Layer 11 of a small transformer language model trained on English Wikipedia (16 layers, counted from 0, width 128). Numbers have three digits each and are written without spaces.
A neuron's activation on a vector x is SiLU(gate . x + bias) times (in . x + bias), where the dot is the dot product.
The model reads these tokens: "-" "ac" "cess" " n" "at" "ator" "ium" ")," " the" " Per" "form" "ing" " Arts" " Center" " (" "c" "ont" "aining" " the" " band" "," " ch" "oir" "," " d" "ance" "," " and" " che" "er" "le"

The vector x that enters this layer's MLP at each token. A number n stands for (n - 500) times 0.0066.
0 "-": 444530425621433534548530597599330397709412506456662847504507295484506608621354516417485519235594485631374611553547477757367408511665570432587351587442619591528562662566485510628608354511574588512405452549532435492611546484445549554443337331617583637486573640409714591528562480619734464196414677248600253445445737539652468467299640349343702379487589379893494496506457452526505472387433
1 "ac": 495529459568321521626341431509386234312510435373616476502413553694311466556525684738272317559379463269514520756595366635461392285454635593412578368433552810557390583615410478646468659666604726716424534682490610290509364685174494492305388525544371126340485433630440662569475499387382482383646356330383522492535470423550395310536481519444598514397500618852499337264619405454566523486333
2 "cess": 706422786523455397721573517526653390573247486583502568327316726358339578340285616667513445496294510534599204263514302789406453351478467798469509555464658458596631545548408645615549507638424513394479428683615553503528629411528379610442765642688486322512519590791492529503365309600573506509236586490508309456511450669466199378419495412370318543415514629842532483377585658465702658517482
3 " n": 367502605244418224636584364379611366484499506333594616579400438596387452434634473596523545386623721490248635434624465561535138587570321325275507616533280305583599407526378610413413527496434794436387796597502613457529571395459586544559487364397330442523578495431336624544564422746485450501370287683552449446238285503462645530557691288211494598710470463719445590528467546368404675461396
4 "at": 551661524504221338730629824370449158590517362400644505580637462560451694571440662687363534446311545459478365353549317581433307357605571549435611421460339534535460481593188474628278621235428795579633498434515548208514540495564580416528540457767568133446484402331602568616506401462291464692544477611747382463497299418589638420451322466355406532502334750722567354353499419411272449607637
5 "ator": 531678517354266460684450688428606458627658272437384621479457583680344610376379622586250627530219479554658420727444325661495448441518546405620579442632319624527652534419402549588403584591487522526349622408454598545538565412473434550425533509715503154397453521523441569437309358609681428643461314437405499385549461633736490163556477409441561625451516659908572300349456459462495671497511
6 "ium": 549521613498451482675465568370654464661313379497366621635456608466466452394742574592467703697321506442303342539542591813484202384562434478197651629519358420535625478636402634597333649532431586462667500560549452497601613457585450422208636493840407395371560661417463620490423371613585432506433541447439583450396583438694419396465532459407486520566404653886569382365609622427476558659517
7 "),": 494353580242530397371377563419469505604525384413580597527472334499511563439442491609461581635544550634390401502651345579461475404534425456399276656475358447642675565522604529738435712433461490590501522487374512645718521540626600576476282535620538539540637616341480425642315682452520524499519417574490492661435453453765311606464424354413519442494410509873445465295560542435438573479521
8 " the": 431485506441552524472433621539579426515416423257492562521502483630421547442527566434542504524498535419466556495654410539611595463479501675455385463544462495510615612536490516631553512583641514474465534483485505580767665475673352453526465481518607570533500678381411553581529535510418378193553533557447172596593517659425422569426497412407538459717547510889483518424263354374530504542487
9 " Per": 644715667547429366786566478280508822496285521478661403443468578821546629457581564505478515446276407356760481860504328572615426452405329508410298228351344458572575476540474461464560420684305523604442513457403413263471409510332492430596394662611446347496423530489514424712570645327447533611447392468470216416553458336463257363457438525284604591518874570723530505393447485389556560442580
10 "form": 504329471358290562502523237454496415337382349452391515554646512375294484520732644638214594394355518382877366504565430935512533274505751628591515420517500427439498360453680209440489330378471249539658512688394144526498485450591540399374873782527641374480344558567438599575538382660466513451247555509265323455692517412440353620284599425445132435603447511795596455432365693786528643454606
11 "ing": 553536621316368549573790287508438509381421443428387474487597388658481704533416480575418480602300330453525452746453452759544676309345450661408323404510632476494407336451571499541491580303503491591471326648594241345599535469404341526594493729964591613387359588520469556520562442374578485374595457588292525466664733598450332674432580634518533489649520608873609435494425621592400775551437
12 " Arts": 760524473599334470673731620461571760352293272373366461588287475550437684400504418368436637545328595485251491769469487718501396231493501473377508289539488563507585434451604556626563625430453473540473308514329520556500518504283573411523587785824480620416438580633487521612368636460452601508749563615571500577434574515827377596289573691429788422502683597860605450576453204541481603571453
13 " Center": 799382764422376425481529537316727434500370504478336610633313608430404641309626369453258598463311586451378385599375518652620512302531648502482529547696343516454798407374579693517736656650536302534443455455422448552589569529527395574514585640784525530417550619692419770608325446698385623458634564475535521377537482465749317582325582459419584386601717534810660293581537317557555552516546
14 " (": 427460523410590374565565384306589256494601432498513631517557567414568680390516474525335539576738535518432406451303581549583711395662466432400509582483469489508368619629582547692578541611511629624456592380533349629602643593483630465428411055968646540538559483555642518436391579460198489408768280722422343334597529435737283619412464364390597508590622528768549357576474246562224542470442
15 "c": 526469532668421497533660557648428442542636335359426281448576485364206396649627617755520541439583657388393482448658590341619495442358348555279643365525399693600506538594654596683208796645569697613490629300362533384579558662359669362624371633507549506411372598668614527486589408391194632341539612516448644440503246504565616534452786445247767602533366711687450494521526665317529460554314
16 "ont": 313478338839410527539520491223519497518684468128385540495535482387609486489673692596542453526400367046373467265442555403544560207404636433314682440334368482776621697540694406386535501808419480414480443623511558448424625724474451577435704398556522589513477552513269327719497348376447358276523558339678340192714417245373468580671735455461574399194433675629628386460782806313286499431328
17 "aining": 477513648397468548542656184609262760347646392474410562512528455458678524425378682649485648460414367512377413585477599314579501403491379600700568518422708528467699333562605323534407526328610662572344516594726351580690465547515443644598354651885566554494442536731502552348438420310398427328643555506449514412337535590368442687441490541490427638459588677794670381448505446452491642602383
18 " the": 359359361576607466488453441524591468464344434228344493535454432462387451298485650470564516403427550527670559507626567561526485518527404553503450387578446592437637530567455525551488359641720633408484442596429504623756589543694354401569463536650641508534425431491423533599544407485437401131417668680561173465610507677410491686424560523448631490467577598829559585441443220490488505568474
19 " band": 367484528440666244731608682537567359424382400574264375640507427480528429382551471669554342591349683437505589517401333729535443444568264621424322637555225523510614670480453453577546179685536389434504445367487427610560540570381506541475413627867656558416517472687466316362448513708508291595524792455652521339372298554792412418244334447404606781545627560771777305596463540607589643589626
20 ",": 578343553287686067474686516377433507474523596312538525365549474370488533630457575753505452681590591464416553399518623357423474394512271431488581541561516495474834580574615502620355523501597510505483515388432390686719384654570626459609414519844641523575476388489392329415334550437706577510355612639540394476584553472685467561399318318477625513553538523774512386391572768477329522496610
21 " ch": 586551308566731349517892287670394576546558500426590553551807265452489258326591577452567435268493710634399666474721472455631340533367309289515551547485516269464450587605354198672441570783409536630394777419439497616500539683379489339694356597457710264491566509643762156617484430486350247437615434572454771546705203640543303543631499379342463495374676395714527522504531564301517498398538
22 "oir": 655503418453506324641568656555517542502613430293321318522483535465516400316762630384263562546185522346518644466494343308526461321465594416492688567553306477476730538606529554459425180367499263497427532338651328561477408509360582541577459598681934278532307566666460444455408463593562482405521557454491694406488665580585270257566462411499553405584563347874530408563338511312535503747486
23 ",": 688403464242627195502749393432443564536514492251474486367516530551429553461548626672440463741528588495432548382557529371393589251662366242388539561512557632543885433641563536467355530511633548490540534399488407605703295639439649390604487451837701486590363379480444466467369504410723495411280603571585498359588603599719456584506568520520637406708566418761497375464559752312360583586508
24 " d": 396370322398271371751665387445490535574643654286515355573636523594181596276538465487569220636492416478616453481710562593776362472655397048539561515666488510634703464559478526616621615777492628423444513386526465384482594640436569548551680285577732445505372460555557484367619482448413245448420627569534734500511286476562428570521581667205568432527344644621494680628548528426103567473399
25 "ance": 698459342608427331484607448394508354530477456172298184539512518630267453297645540259517446422315637467287382307526579460589473361654578297553363495670413476515628479550643697410469526537623540485490348574621197446524639593314612467492405919807678457491217519599646600524537352327580294474409567689642466462308456506672332492452382689532706432504450506829491452663413441292571561555456
26 ",": 682398572249593134522729376442382559487582496276441487390460475592480564426545635717388459677580556429446494463622549415385488245610453293375468526524572652550859543626601524451311498433661465563599532449444467593689329671403604366553405521831667540549319390512413478434345534365707509524209589664623454405595704601637499571421599613531637419673628383762509411486713678342366548602498
27 " and": 473459621552502211467643325538446649715590432396546495285478415562452578303639653764377274538312458490577421331555587390529268463552495292473573475579528573504697478719548382478328404517643437654653322567552412689640608641554495455671312525751649717502329435593548397200605529117663342489387353750606295493491521906592447446441536721546519176431550615691761629625580702379417622575388
28 " che": 528425480547623579296538573506341374665583342441575256789492498406375511438425466596480417484461693511613784574610398262354386457850343023026487690511523614697472432342406529340528652687533628562609375560350367520485633675651713653536371748668649297598347641517647630332610415472801517498427591703398568710476448559582230407376759544435568307709520577658456531714481502446604788532683
29 "er": 796269546472510700557460500545442438586583451189457498617448513607501460342550528735483441609159482430890611449317489773583641413468535636293542394575561441535309587565489645488433503495567539601453609204517597538463387797331534550348384728623450415266542502513471393289518557416705457315401594468536324602713424472449487270664505707520625362735475766801561258638649206279587674571440
30 "le": 664325405489696288221541339724559411480445461336693423682590448634542347521562389545535368565427482519541481546513577459306382595626227318258593693292440470717266392715436685553389474304461742493629544585664218472493535615155483225585449692719517421685511337527564731566548568540647410684376569580504654645354388425551226449335453682493606558443356526699682333622441274114405628347745

Each question shows the input weights of one neuron of the MLP. A number n stands for (n - 500) times 0.0012.

n260 gate (bias -0.064): 422479400512453306520357523695452398506577616509517500540443385451421468647383354509512387483626470509280626442415433561349325486471464404477403423570598430429420532408447559567443533253512450514482512666471683404471474604688486291382491551503524328443582509517477542695468543451418465399524441515540494397593509383491586379669365381624482324858405602418563433606412533407611366418535
n260 in (bias 0.043): 481545411451404541478480434536308566407569473449575427451556290460580619370544478523489469622368655557557594449626418588658357638639480435566500503448603580495503470633506486576781579620421525452630453472448418510365424388585620520560538588541447538468361377392666529627620505544569552522371511414519434627599375560372676389641594472478559413393421492526602420392392593292596610508553
Its two highest activations, in order, are on tokens 4 "at", 14 " ("

n319 gate (bias -0.014): 508660593391653531487370321459535543530588528448552485596552373365370549481641707600464534553368571381561451532465432622465568535459637604561513410533487582490420577487549477553529508510467606522353551700589411464657608677586530552424345535583446602659473475535560381471406487536497554500453384497548592423432465531487543531387597565449578414393480487683478551507503602521426577482284
n319 in (bias 0.063): 400579355413500552566493593515438646524441612383514561430543399510561466400444510482495502524525523520525360485412628451498356575436677540432530538488597407433442596394461614483314562264626394543549387397619629675493454438493587595514411595577495541559521455459440580457544495461443461380455547349345529579533459427459486426550336520544565580574539476458533466548490603438578371372672
On which token does it fire most? 17 "aining"

n46 gate (bias -0.097): 428535508612626384452613422653596380556376396424398446476602414553583505616427489547730470513641525645517282383476481473617388476562369423495451650409443487516492522444484492543528437536511543505386449353398388348486468516668631434460336455433359417550547283500359448412457468519560508495552521465545586411483540648548571405574546415529473440770449398376537454542484671615519578486330
n46 in (bias -0.028): 440525653522561542627579414346505440442538451427438426658440446560561506326361611346408371448401437440671414687527453467484559448475474475473396562329405625556514422598442539396469469601481369543419439500594599539424650480607420503470519678564584630452538473554475487571503473489486323680343610472500517506472576702607199486544483548580548497419445511559508627481525509319326586759539
On which token does it fire most, and how strongly? 19 " band", at about 2.6

n302 gate (bias -0.109): 391370461462368616625622416497665644465358458327347249449599520540503471581642561523684804621524520493609452574519580510545497611435613401398533560686552529334699497478207451408480444687465549390490584550430596461557313398535296526383636372383275506556531513620570618615631478494562474519510624578427455623421500564490633585525577507462776464709481474486387349412364619398346587374561
n302 in (bias 0.062): 476549287419570491569447448479494392491506374358515561569519619601645457557603397637576401533599369431706521491532482482506537557375431429554515346542546527444557567706636457752631614626482430317610403428440353531519682447593449453458550350362580452650594468292587523466647554735439539318558591341413421354323569621623755448414542352443519512497500355516450436648442503497355545512360
On which token does it fire most, and how strongly? 24 " d", at about 3.6

n316 gate (bias -0.140): 444557503677446616388491569509609497456463432555647526477308353361634476541554548650533536550564356543488268553558317562645461392650503488547350634630539542353541416556384599535779461491347680564557404429615411408428544552541438482380573144494542429448636558459556468573361435376599547550548477370379453602286462598450558521494491485556597457665541512431634443462362668457622447383470
n316 in (bias -0.074): 451356289523468477494375555601461506650573358668678359354425647503419573585529520491485391609470596437554483518353483523338358552523675307535494588627509535545677491615538571463416461589463600332521447257422347478438646399552347667474366492632538520438404418426580587586462491425617538589414430609563538433646735506598606588506590494503420417442414512582656558494518560643352433652442
On which three tokens does it fire most, strongest first? 0 "-", 6 "ium", 21 " ch"

n158 gate (bias -0.104): 289443518637572347482518584545442390613299681643506460382546386444536455406527503358485588459612518649482500460645604369633506538605621411607276559643673671503615476420359409500540442406310506550602671475458592497588411497432527601459386555511524560465619433465524679310503426509515658320640569333589527578626450679373397518359596524476500653453535291492591641523585604567509536335539
n158 in (bias -0.096): 568462719293441559537544640580521571509389509457440607629474571471385597497444686318497421472427554465484463665494435571481494561497580360624509619580522584455659572561422491528474484646367469257641675651519314620558347513623259545537375506526594578500527515457767377500185540580591643479500386412531463478344549429595445421393568510469611303484580565532406662491654443319686345588612
On which token does it fire most? 0 "-"

n220 gate (bias -0.134): 560653509662551420526544480568467545554509446478470500581436473574383558536574432265609590556540553414374446390580808528531349483624609480409454617452566646414553580531569575551565529587426546500672649547449389452515458328523370634534396525365486420395456444486523379591404582526604474537578467616542577782532697423500836393643594483515494424602415554437550394422402398625398463491526
n220 in (bias -0.029): 604503430599436619385656478356583593497483463642383689418362406475551587655411430384446680495455442517384355341401452717354432653443519508385600408374522484364505635503575541519583525495529427466481406456479473510452365459566340527450582461570568519552685576489402482533556500556578516587421448437221546446437574452648471603397492382616610563466529492477461438372484415514572607549554
On which token does it fire most? 6 "ium"

n310 gate (bias -0.051): 523589282532474582509350644582540506407423433457546472509458518463439453712523450437488565439492683624340737415446549448430378405417548515343467669340450482497376450361459491715609649476471553500403597446774622500490422473581439509468552360399533564313667625546434525527372514474556482549637582539506488559566595629266575459526515551741467590319561418457537562697657497533550567456382
n310 in (bias 0.037): 539377473470260460491454628301506316467449587254497350533301641478576518595503561675476420533400531513631643516509548654530485581503334506545402304373429458515485683661491442620341315586563524527540399597452482506530539472641371214440548503492525560544582476497431415544331428600213509572426313540608355311369521521425470377467433472415385379503422506412319621553580435391479500494570
On which token does it fire most? 17 "aining"

n101 gate (bias -0.084): 480645638343409433593494506709514494471399659486404589477455473458351450399491436356521372281533632548422567649511491491735729624506579503523494471546556529630362477457503432535398375604436633460644474572384538577534607634483561234385457594533565547435429415391618542539384621419524547313275511592543317432512670517419411459560395658579509601552564649470509497466394329440448652568509
n101 in (bias -0.004): 432537497455500619495592595505505537324492579536513487466405541369542519461434450679606519542451606514617529538431382629471559648542486519605567402558319323369443532565690500758448479535497500549463511647518427448561393492516607435591410482507335500500551549402534424438568568513590505536516699580471511638389479600646490305422445382419616581588424708387495518541519584338626650434447
On which token does it fire most, and how strongly? 29 "er", at about 2

n173 gate (bias -0.145): 521417454536332601403488390597465491427346764548562340446647371649427457388552396437399432476577638418632534598607594533524547482528288447582463404640642445482476644322448614467682506286606648664552396535451679577408322503561573519359407470423364485595340399506431544384630461418552247536574653478340415522478608628476590657425445587583369534701566466406521411598626453438546576417506
n173 in (bias -0.028): 494542515582347538761762314301514556430744585448546536430573497564579512485394485458494245445428470476464438583494506570351566491351579452515476491565649565529535577529459554354558569485447494572550693567491359425429468380474269428639572457615539509366440486529387574470556483453616471633479654739529459720600619647596613566535414539588458590420439482513684532529687563355476497530695
On which token does it fire most, and how strongly? 11 "ing", at about 1.4

n264 gate (bias -0.139): 585385516522490532421380468557448475588530607624534533310490523431484526537672430291478529487506523589539421467540469345604616416602484422390282720724619532438463299422541606578425694481469503515433398461497509485463481390399764760391488386267532421623488386534716564506702447617529456553587564404397332366389559674513481561593402374406432542361547481375590500364804350633696547446481
n264 in (bias 0.014): 360506337685515414381647558363287685427410403363488547485710440729408589654469430314595453482434437494383448421548473534694344596522380600515472443537494665556461518575632308642563419295524435515497543396460616388538382531606512594518572479460336695429381443305711376544582545634645561497373665416397518549440539344609419618467543428461516497577612347497536613548528556384439457368577
On which token does it fire most? 0 "-"

n6 gate (bias -0.068): 408334603562634484611462453574572491290425475579621609442487474419522462458363435554478569313485729349436627468521235478620604524538548424731290536661497394518656662601438409540394475541509390567675341689642577474378485430558531440524421618589572494611599476393604317363441460364409519693383653409448404700538586636393588440540422383694440484471383466458397550412519646414528385413441
n6 in (bias -0.028): 536599461410580614541761381451485536657587467545472586510413401664451578400575448487443392497381593356556446615565446621538534576438569521431476454335589358668409539536443607615356326487615544503659336465410518420449513550577485579449421611514503477710437485660569498579428561492479515640295500442454423581516429559531475584459420395558571365446482361538561459450450479450559549438430
On which three tokens does it fire most, strongest first? 2 "cess", 27 " and", 21 " ch"

n15 gate (bias -0.123): 307539420573503536485434586600466459547577559595500514619651540567686443565494497488497503401539618503327639423334635350673473532583585654438482431465581506500428506357391455670591605413409652425221565494430488586400532419450447560535474489421458400666566463483503748594488485280360309308614343509436582595464433529582784467471568636487419422661424373402517488523473579666415482524458
n15 in (bias 0.063): 707458456512529409421404465447338494328509442489375581702813576582479379602471471476491673529492383570421635445412296310436449662340497506544527468488631567491405391471192277480518452554392497672414674582471538417524503485491421455624382443574455412432415491630442514542450630462462491468476560473616450373410659436546647444514591533593422338534422453585727462618500584446506444482553
On which three tokens does it fire most, strongest first? 21 " ch", 24 " d", 7 "),"

n199 gate (bias -0.170): 403405569456503579475487472391667441285385562427631437448358494604525266405657597552569707392688513445468462568467506650373621654361617340382440663494433582339383415488610478497471676446516538518500525238516394580447429526525572500583598485442443575561454512546682509506522497544443516531541657687636387648320469406351478456518469545599526686313723299422635669512557429433788403598509
n199 in (bias 0.075): 508435503606508593461408435506448478500509466462672468267555442550556608594362556294571446600418445654413545427486492542676237506497346661304415478640412359429461531406661517776494623440506418547452486549536343537345644667567441494395428448571551449544514809467397454509329469528511385514537519494522593412624542545400511426564458460538480509465389539454470494409429610621590539452480
Its two highest activations, in order, are on tokens 26 ",", 23 ","

n177 gate (bias -0.207): 442637397652623665512539621614460354412475340529563332682590494427453308466618526310751569396632518378355512442583352409564381578438539500372482583409565421503437506483397527459733701679535559537645456352553631506307404341357523572433526417361491415617474520552584599491436694538476503373512642446552597467470419582413566571636494398545482473460517523405474597486524651527523465364509
n177 in (bias -0.051): 419332551443493524632503463294530507520511577507431536580239672546554514219483486608561652533656517574626337708510366554581555473449647375439260556564435609543533480540323507503381472479376541473613493734530433490533564580426433239360700378506280476378599526343687241451449627497326368597300588545480280613448497537453463678423493628574746486489490469593460602520719323212405622538561
On which token does it fire most, and how strongly? 22 "oir", at about 0.66

n203 gate (bias -0.157): 365513617615401510424632351487506254510576576500786456441452374610507513444629490469580564536658476534350689538677382276635402428457356632431594720467708556561533457480513302451520692429739280471490400514474526553379467378523645585448331439312460543529410526370422580507395552352487635643735497517258675403558438500490526336630493537527639500483471503268448341555573561537559457404314
n203 in (bias -0.025): 396391623500598717436531381382582456655521513464707439423410584693547490443666595026483455373440382525441602264526416466473607437459451739476319579490452574497616452570486469466462538407510452457718354580581466634539613355534550247447487513399284294730480582653387477413315547439391321510596523459390507578458530510533600675427663593607545459528413787312404524464459493358638625493571
On which token does it fire most, and how strongly? 20 ",", at about 0.68

n168 gate (bias -0.110): 562415587494497509525541363401506445522523632597566462341580548400450425676522701637484361472587468567433429561530568392546519729503529364713547527475406280596640456515537450454363573525691638412619631519352435447497326449457414338433363343419544485614518636381286488605448576253441667613598515560304562519605515633528527324595528396480604525494583463484333385279559309640342367581438
n168 in (bias 0.030): 506615529456409459483503529416506546613549491486463681592602388540366636469573573482541554714585668394280529503537564593607592483385485697532423732448426409568532576353418417636690434366636385506509512732427570472604512506546465644512600634671456447432534520414396401530390425416473380517455359556647447415491658602601557438348389518566548545595514547585386342580299569685348471621441
On which token does it fire most? 20 ","

n300 gate (bias -0.248): 429572673564442614671520422590487281329704513462368466567563540530574464602545274477520279526464510580457568342579484410510329628523544464622520471436585639538522559280438467516350583563352422373764546510484432600266542586211555629474614478356382523613632317452628397351265503461585555506480531526580510591361599400202490579389575371564391457412321400470408487611395460507626374451441
n300 in (bias -0.022): 619582585622591474481404484571594471571561628462500562490560203487406754707497516470350615455461427416307413493365679394436408500510523540522683677564559574469373445522558444420653622510635461601305523703355577540379427513417510500707437239350588461400406462510682725490343516471611535545543534526513697526397433565535481366506448338500391569419254506511478371427389583695716516672315
Its two highest activations, in order, are on tokens 29 "er", 19 " band"

n75 gate (bias -0.201): 455516619672446564809562670423469322417456538594488454506530487427484419463645398487661542326614546480447535613432560573621676522429384412605487397535455631388535597633558429557460549321662290453616535450465465533571560454462271388402560516354412781472494406487516407467551503532361682528546642519446503487661276449465575588632471503497533677443601369333528449441335415516701775217609
n75 in (bias 0.072): 554346593451373445466526641477458426557581623379559569364485583536491575437543753367523421545451615461524667422413414451720430350404426618563649452503611517595746454622454605471518647453597515489578459530546546497462469432486600409423432312500354428715587623492372611506574446451506293491538400512617626517405336480338585529432494421612406374322520586394438558466390391423638365520422
On which token does it fire most? 11 "ing"

n26 gate (bias -0.184): 406484569639510474552447500604525523591493523589598460506457403598558575623412513520552546343445363466359549500307535451661258731572561434458562685435625412481366448410572477513621563414613575363395552527510477711471452480564610727542529117509487552462519364548423708577581676439733393343639666615584737431457622438404532447484480281559427490463574552403519406189461627713458461425422
n26 in (bias -0.021): 548530711539413431658610626572561643464352554538261503347580571519665467456506464599400598435297383559466572456346292611461454541512484463753549562622460509468706500547461391405426500243473494567527370562661422398444565316509470432453503573659427536477477547577627442346425447464554617527470677388539476473626677374467535409476494531568531347509616335644623449518491518325578680491385
On which token does it fire most? 0 "-"

n11 gate (bias -0.224): 544423519500418506525506529418641431591457317540528412497331444760380532540341465454541348472702585657353611388574381497783442550516451506327696565607516319534459475519452410594634516481689378450596627536330563628469309458651494481484391364394474443657663281416588497676487556519500579706465540490487734554432369563525590471572468312443451562766440437335283500481494578532418554506522
n11 in (bias -0.026): 420329497570577420592503574497500341261481619464551573436582290519402534432339583595432641406445522529551617622575323380482431612245360623576600491426444537488533478382429572640414547378421516437491454792665705714648603686680512509618434446466456574590527476352457554437644609537509571451456559528415482382430542411302421444427469403572481535561357275663428448593410652437377549565475
Its two highest activations, in order, are on tokens 3 " n", 7 "),"

n164 gate (bias -0.066): 577375357432497429568465599503569537368416555476383426384373334391383503584286278430351522488526446503487404584470494522537742530497462383521569340365450627509391463463596331534538437453540562657593472497435328631450622279574693430485442449451516700404548356512732581364408463457388460439560572534607506484272731497216506716506472667492516579581531509463482732446456392601596475404391
n164 in (bias -0.060): 514579547359665599635506425517388621279482652480551519420544488494584421497512555557547488414546393533574543368607663500497409628756635500543439475480477393469551506500480605457262412588503614511739407223483443383634420485489514447497480511430482451522472520392551427429529705509541370591315542597577396678607520506497616333511587529424535491352489448532503425463830521698385428529555
On which token does it fire most, and how strongly? 13 " Center", at about 0.8

n98 gate (bias -0.059): 621534579606612393434429494721462491515567428539488358395544309617361460567482479484668707413360512563469619399406569443596534739592692646539552429597525327547581506521439399362581472568461237482463668478539678494351263354464506494467568444466377518441685485572503438469615566352482306398503685494458603634690694485470530463431500435574491410452506552536553315482344637394442630479454
n98 in (bias -0.045): 519418714636321632656577514414392386497286705467451646517443512407441539541497497417503702522379578526491352561557547436472565517353462437378503519650559539514440455500595494680477434477572627393582525566720436437428483574447433474448492451534579503446370612481677538360392379408706614475421562503486531444534503570511563523475497594500357554324633534481560396628469397420606469795508
On which token does it fire most? 29 "er"

n270 gate (bias -0.112): 440558530446545806494389645434462641530487398497427305488515534563533372576678461441682546595613593475469678569538372506539693396588375445452378532515353419406494621369594439616671549583631594409427452544521611418390524389596563664521405603282497437491602515420458529562605634314527482619479480427434431709627399663387683549450512540500306605730434398531541581633424605512455392406512
n270 in (bias -0.061): 612706371541550648469708377534460696706480547619515315346529558458491503490726484552405283460462458419523450562509432706631347580418448413500367512400551321576401563494557592537290414292497532595478661348534547382506543446544472593491331543442376406606521344352546382526559265400649384522529615544450553794481534569571546481497607449531426532635571503717472368417608506593334597513459
On which token does it fire most? 28 " che"

n70 gate (bias -0.116): 253472637703643623473552705585474490554532449520695558446437331578725411589510609447617465476756472433402490199536612344612410537569528388497583483452621746444597353635466510615609594406615658453442486535364398612539550402520398608359480277437355469467556390436631612563303564497617480487559516617527626442346383343362537572466561577703396444496466531226343391407428374566776354603582
n70 in (bias -0.062): 524388491512710686506659455300462640604600470664564588627451593640449271450623590472503448497629497444697608534453473452441512444627432622322376553542303647497559446488494509399747500497559500599464470531476387497484373417447384512385568485558536772480465599647473535558435276571509578438506384503269419500752488566609544518347290347532570534506530401464576590412434399604530431476545
On which token does it fire most? 4 "at"

n236 gate (bias -0.074): 465690490603539507435387529410343423500377581471462522305473537554542624463350701373516635433649540695460620459554448380487424625608409490458658564329431568399711487526536516378630705526561631475713513497503597842546282540317558563442545551394359461469528459647253560706481481387523750398549503457535432471647727250429398566679507616550480444520539412511379481506431567447620393382448
n236 in (bias -0.041): 542374543342454549391494564509234358594430527563390465659469368529579494295622616535417531362480390664626622494687509421576494398629620587533654491658664588580521307674549352479469519615554500530595580374376452517508259509406439375515467509548589375612500503464443473516436299615466661464481423645587451439459374415443446481566415422302547628331606512484518531241660622537509299549503
On which token does it fire most? 23 ","

n287 gate (bias -0.173): 584538560593366566463424547484548559537418605473561598390647584549410691533378329574588535546515474568641422426461457758531636604415468417636446497503610459315711340626300409583587649319667321433381403767512389436539469513543293315601595561277563615530591370632469407436509408512418497479626620639512478393650552400482683465353584519559503398467497540396512519613406593341662481522390
n287 in (bias 0.042): 464416350379425416541549440470526320725506420538439503412616423590399614491401506521365339568511509448383515351546547527521412441368374427293425445601313759462433659591506594485469318506290620599491644648491512441410515533565506570330570396555554604439488564767588468469613459420365381509449581406518562494369333524515482596758581415481491457335535476416418542549353448470747420488554
On which token does it fire most? 2 "cess"

n116 gate (bias -0.142): 415374542317447423518452426686463426388500668355457466500600408355533396422372355534443491561581470338555485675526532488576530485751531285529407642668437334359599393424479380576424609663494437584527577693365474400545377536477338555471488558448515624598603399651605517476462681447351367587299451410421435572515599459538520524451423497615437521655649450482633473674473318609453450420390
n116 in (bias -0.080): 357454543402412438500310494444358503494485545492429441517399363576497474473616556323474506634423549471523376500481405342550575700500593483416471627621388627426395347575619431321558546514478500508565514360489556508575489523598304431517558583503660610399278418328614462581694375469520401300471666466447320477601425664547467471519752520543419601553601472432445636448511413431461430440472
On which token does it fire most, and how strongly? 24 " d", at about 1.3

n272 gate (bias -0.079): 497318589651577468380515382454339665389356705514425500508509328455457445485658617456581550506645479613530420446711494509489500525601497468494578604440396537339511650585511517667615383471614454564656437467335574427574452488722443568441663386521526326531675358548441434468412514509413454539517467546483606431559618431520559288621460439466389512485443483434231466553549700521634514434503
n272 in (bias 0.059): 670431629718526454483599723330401486545611361344542451497450515527662483434511597477491317494596488659635420533506443463497694416529633512579477578520468637384747388621546428531606247471534425478520443659440423513551562541455627339416424464614538620508483550486379423433571365693368537508500643512466509411441371452500517396349526465590465430557325631519497620506509605430611366520443
On which token does it fire most? 20 ","

n114 gate (bias -0.092): 384362643535513614500540669510362445429510477585469429644670386537536513636627257463523553350710440594370357493554433271487774417673322609516618456468638523610513425580435533561527589523519598433774552463584581573462510401494436440526510604377520448566632393510519390463597487426556490538523547356638277373553474448362789346446425639611487556412468302328392678681552540749358552500428
n114 in (bias -0.016): 526352594416573541450617535366489634442690407440489676549602509485444556478565617458438506601635440536325427503412337459494533373609636446526358629570598450440727641526391494398575476354456470526574686440506535448456405407544709362416460514516334436608591340460460531401416445491615561618399503414419573565560656377514549607517301380593353671423509617535595594626361602677354570580671
On which token does it fire most? 18 " the"

n284 gate (bias -0.156): 546470619699372645647738484588500415669462432503560344577702476452500444627618605396642487251817624371426480585436386454442367474658527533520490715497480398465651516384395563597540597510409645490361648277441585528471406627555676463600458325454467624608694436284461623577510610363540448400646491404396536648755597457406574477519333467571413423459458579335503536474513443557480693464592
n284 in (bias -0.015): 368609534518531491512563355598631393534526491334488371549478643561260537561519525554407619546436535551424475378488500479610440612711506566564600229500466642572533491412204444466494535189488531569422419421442595633442530503537552522464427464486484540637470563530445461487384567233509565521625580575628641317547594272387464223397568519478465447506384528432599269232413516595561623463509
On which token does it fire most? 4 "at"

n205 gate (bias -0.097): 519624467511486571500277456505558592454591435644690308594522646537554291494426443536379605543515508472416615616397443394505400538610785539438541631514544639505353308489582494438635550652478687508508601424619362505604446609546595494430412412495506476577384346586465647573643454489459451562461432453430408588405519495403540591401527369416494558520559459393359470567533589486495489421429
n205 in (bias -0.005): 500544394515433624513573505569453533525436520425502468460474704588636330556390554537423633558433426383500549559483449503378445424345500537701464585357329646632442533533510635505566508510487622350441503357684464560548505401530449532439369537510627474557406580528596426442520386528572623434633421445561566466345545631553580495505551602519364442452495595590427331543572455361451687500577
On which token does it fire most? 1 "ac"

n227 gate (bias -0.170): 322652474697487256678575554567339424548366655512469381431474642537666397470510538270445666494512421474302372593609633538684614384609513418538287525548542487578484596491446419627457614620560548572494506523506614515546582448443430818478375603429406685302376348355566457346592635446548366462406546484449570590274447561301447545484503529477418464594576538486422385469677526689286433388593
n227 in (bias 0.067): 528503574388522438492296494522568447383429525549333669376512517433452591532497452549359426389561509645300483579664648576617326544330532494271548550497753582598624469406455574389404434609344667547489534633629539492465542411414539667400354418484679607492557456486555481586385425531557506400686405537342466426448575494333478625522410500505537394426536452519522624393480615477494424438604
On which three tokens does it fire most, strongest first? 0 "-", 29 "er", 17 "aining"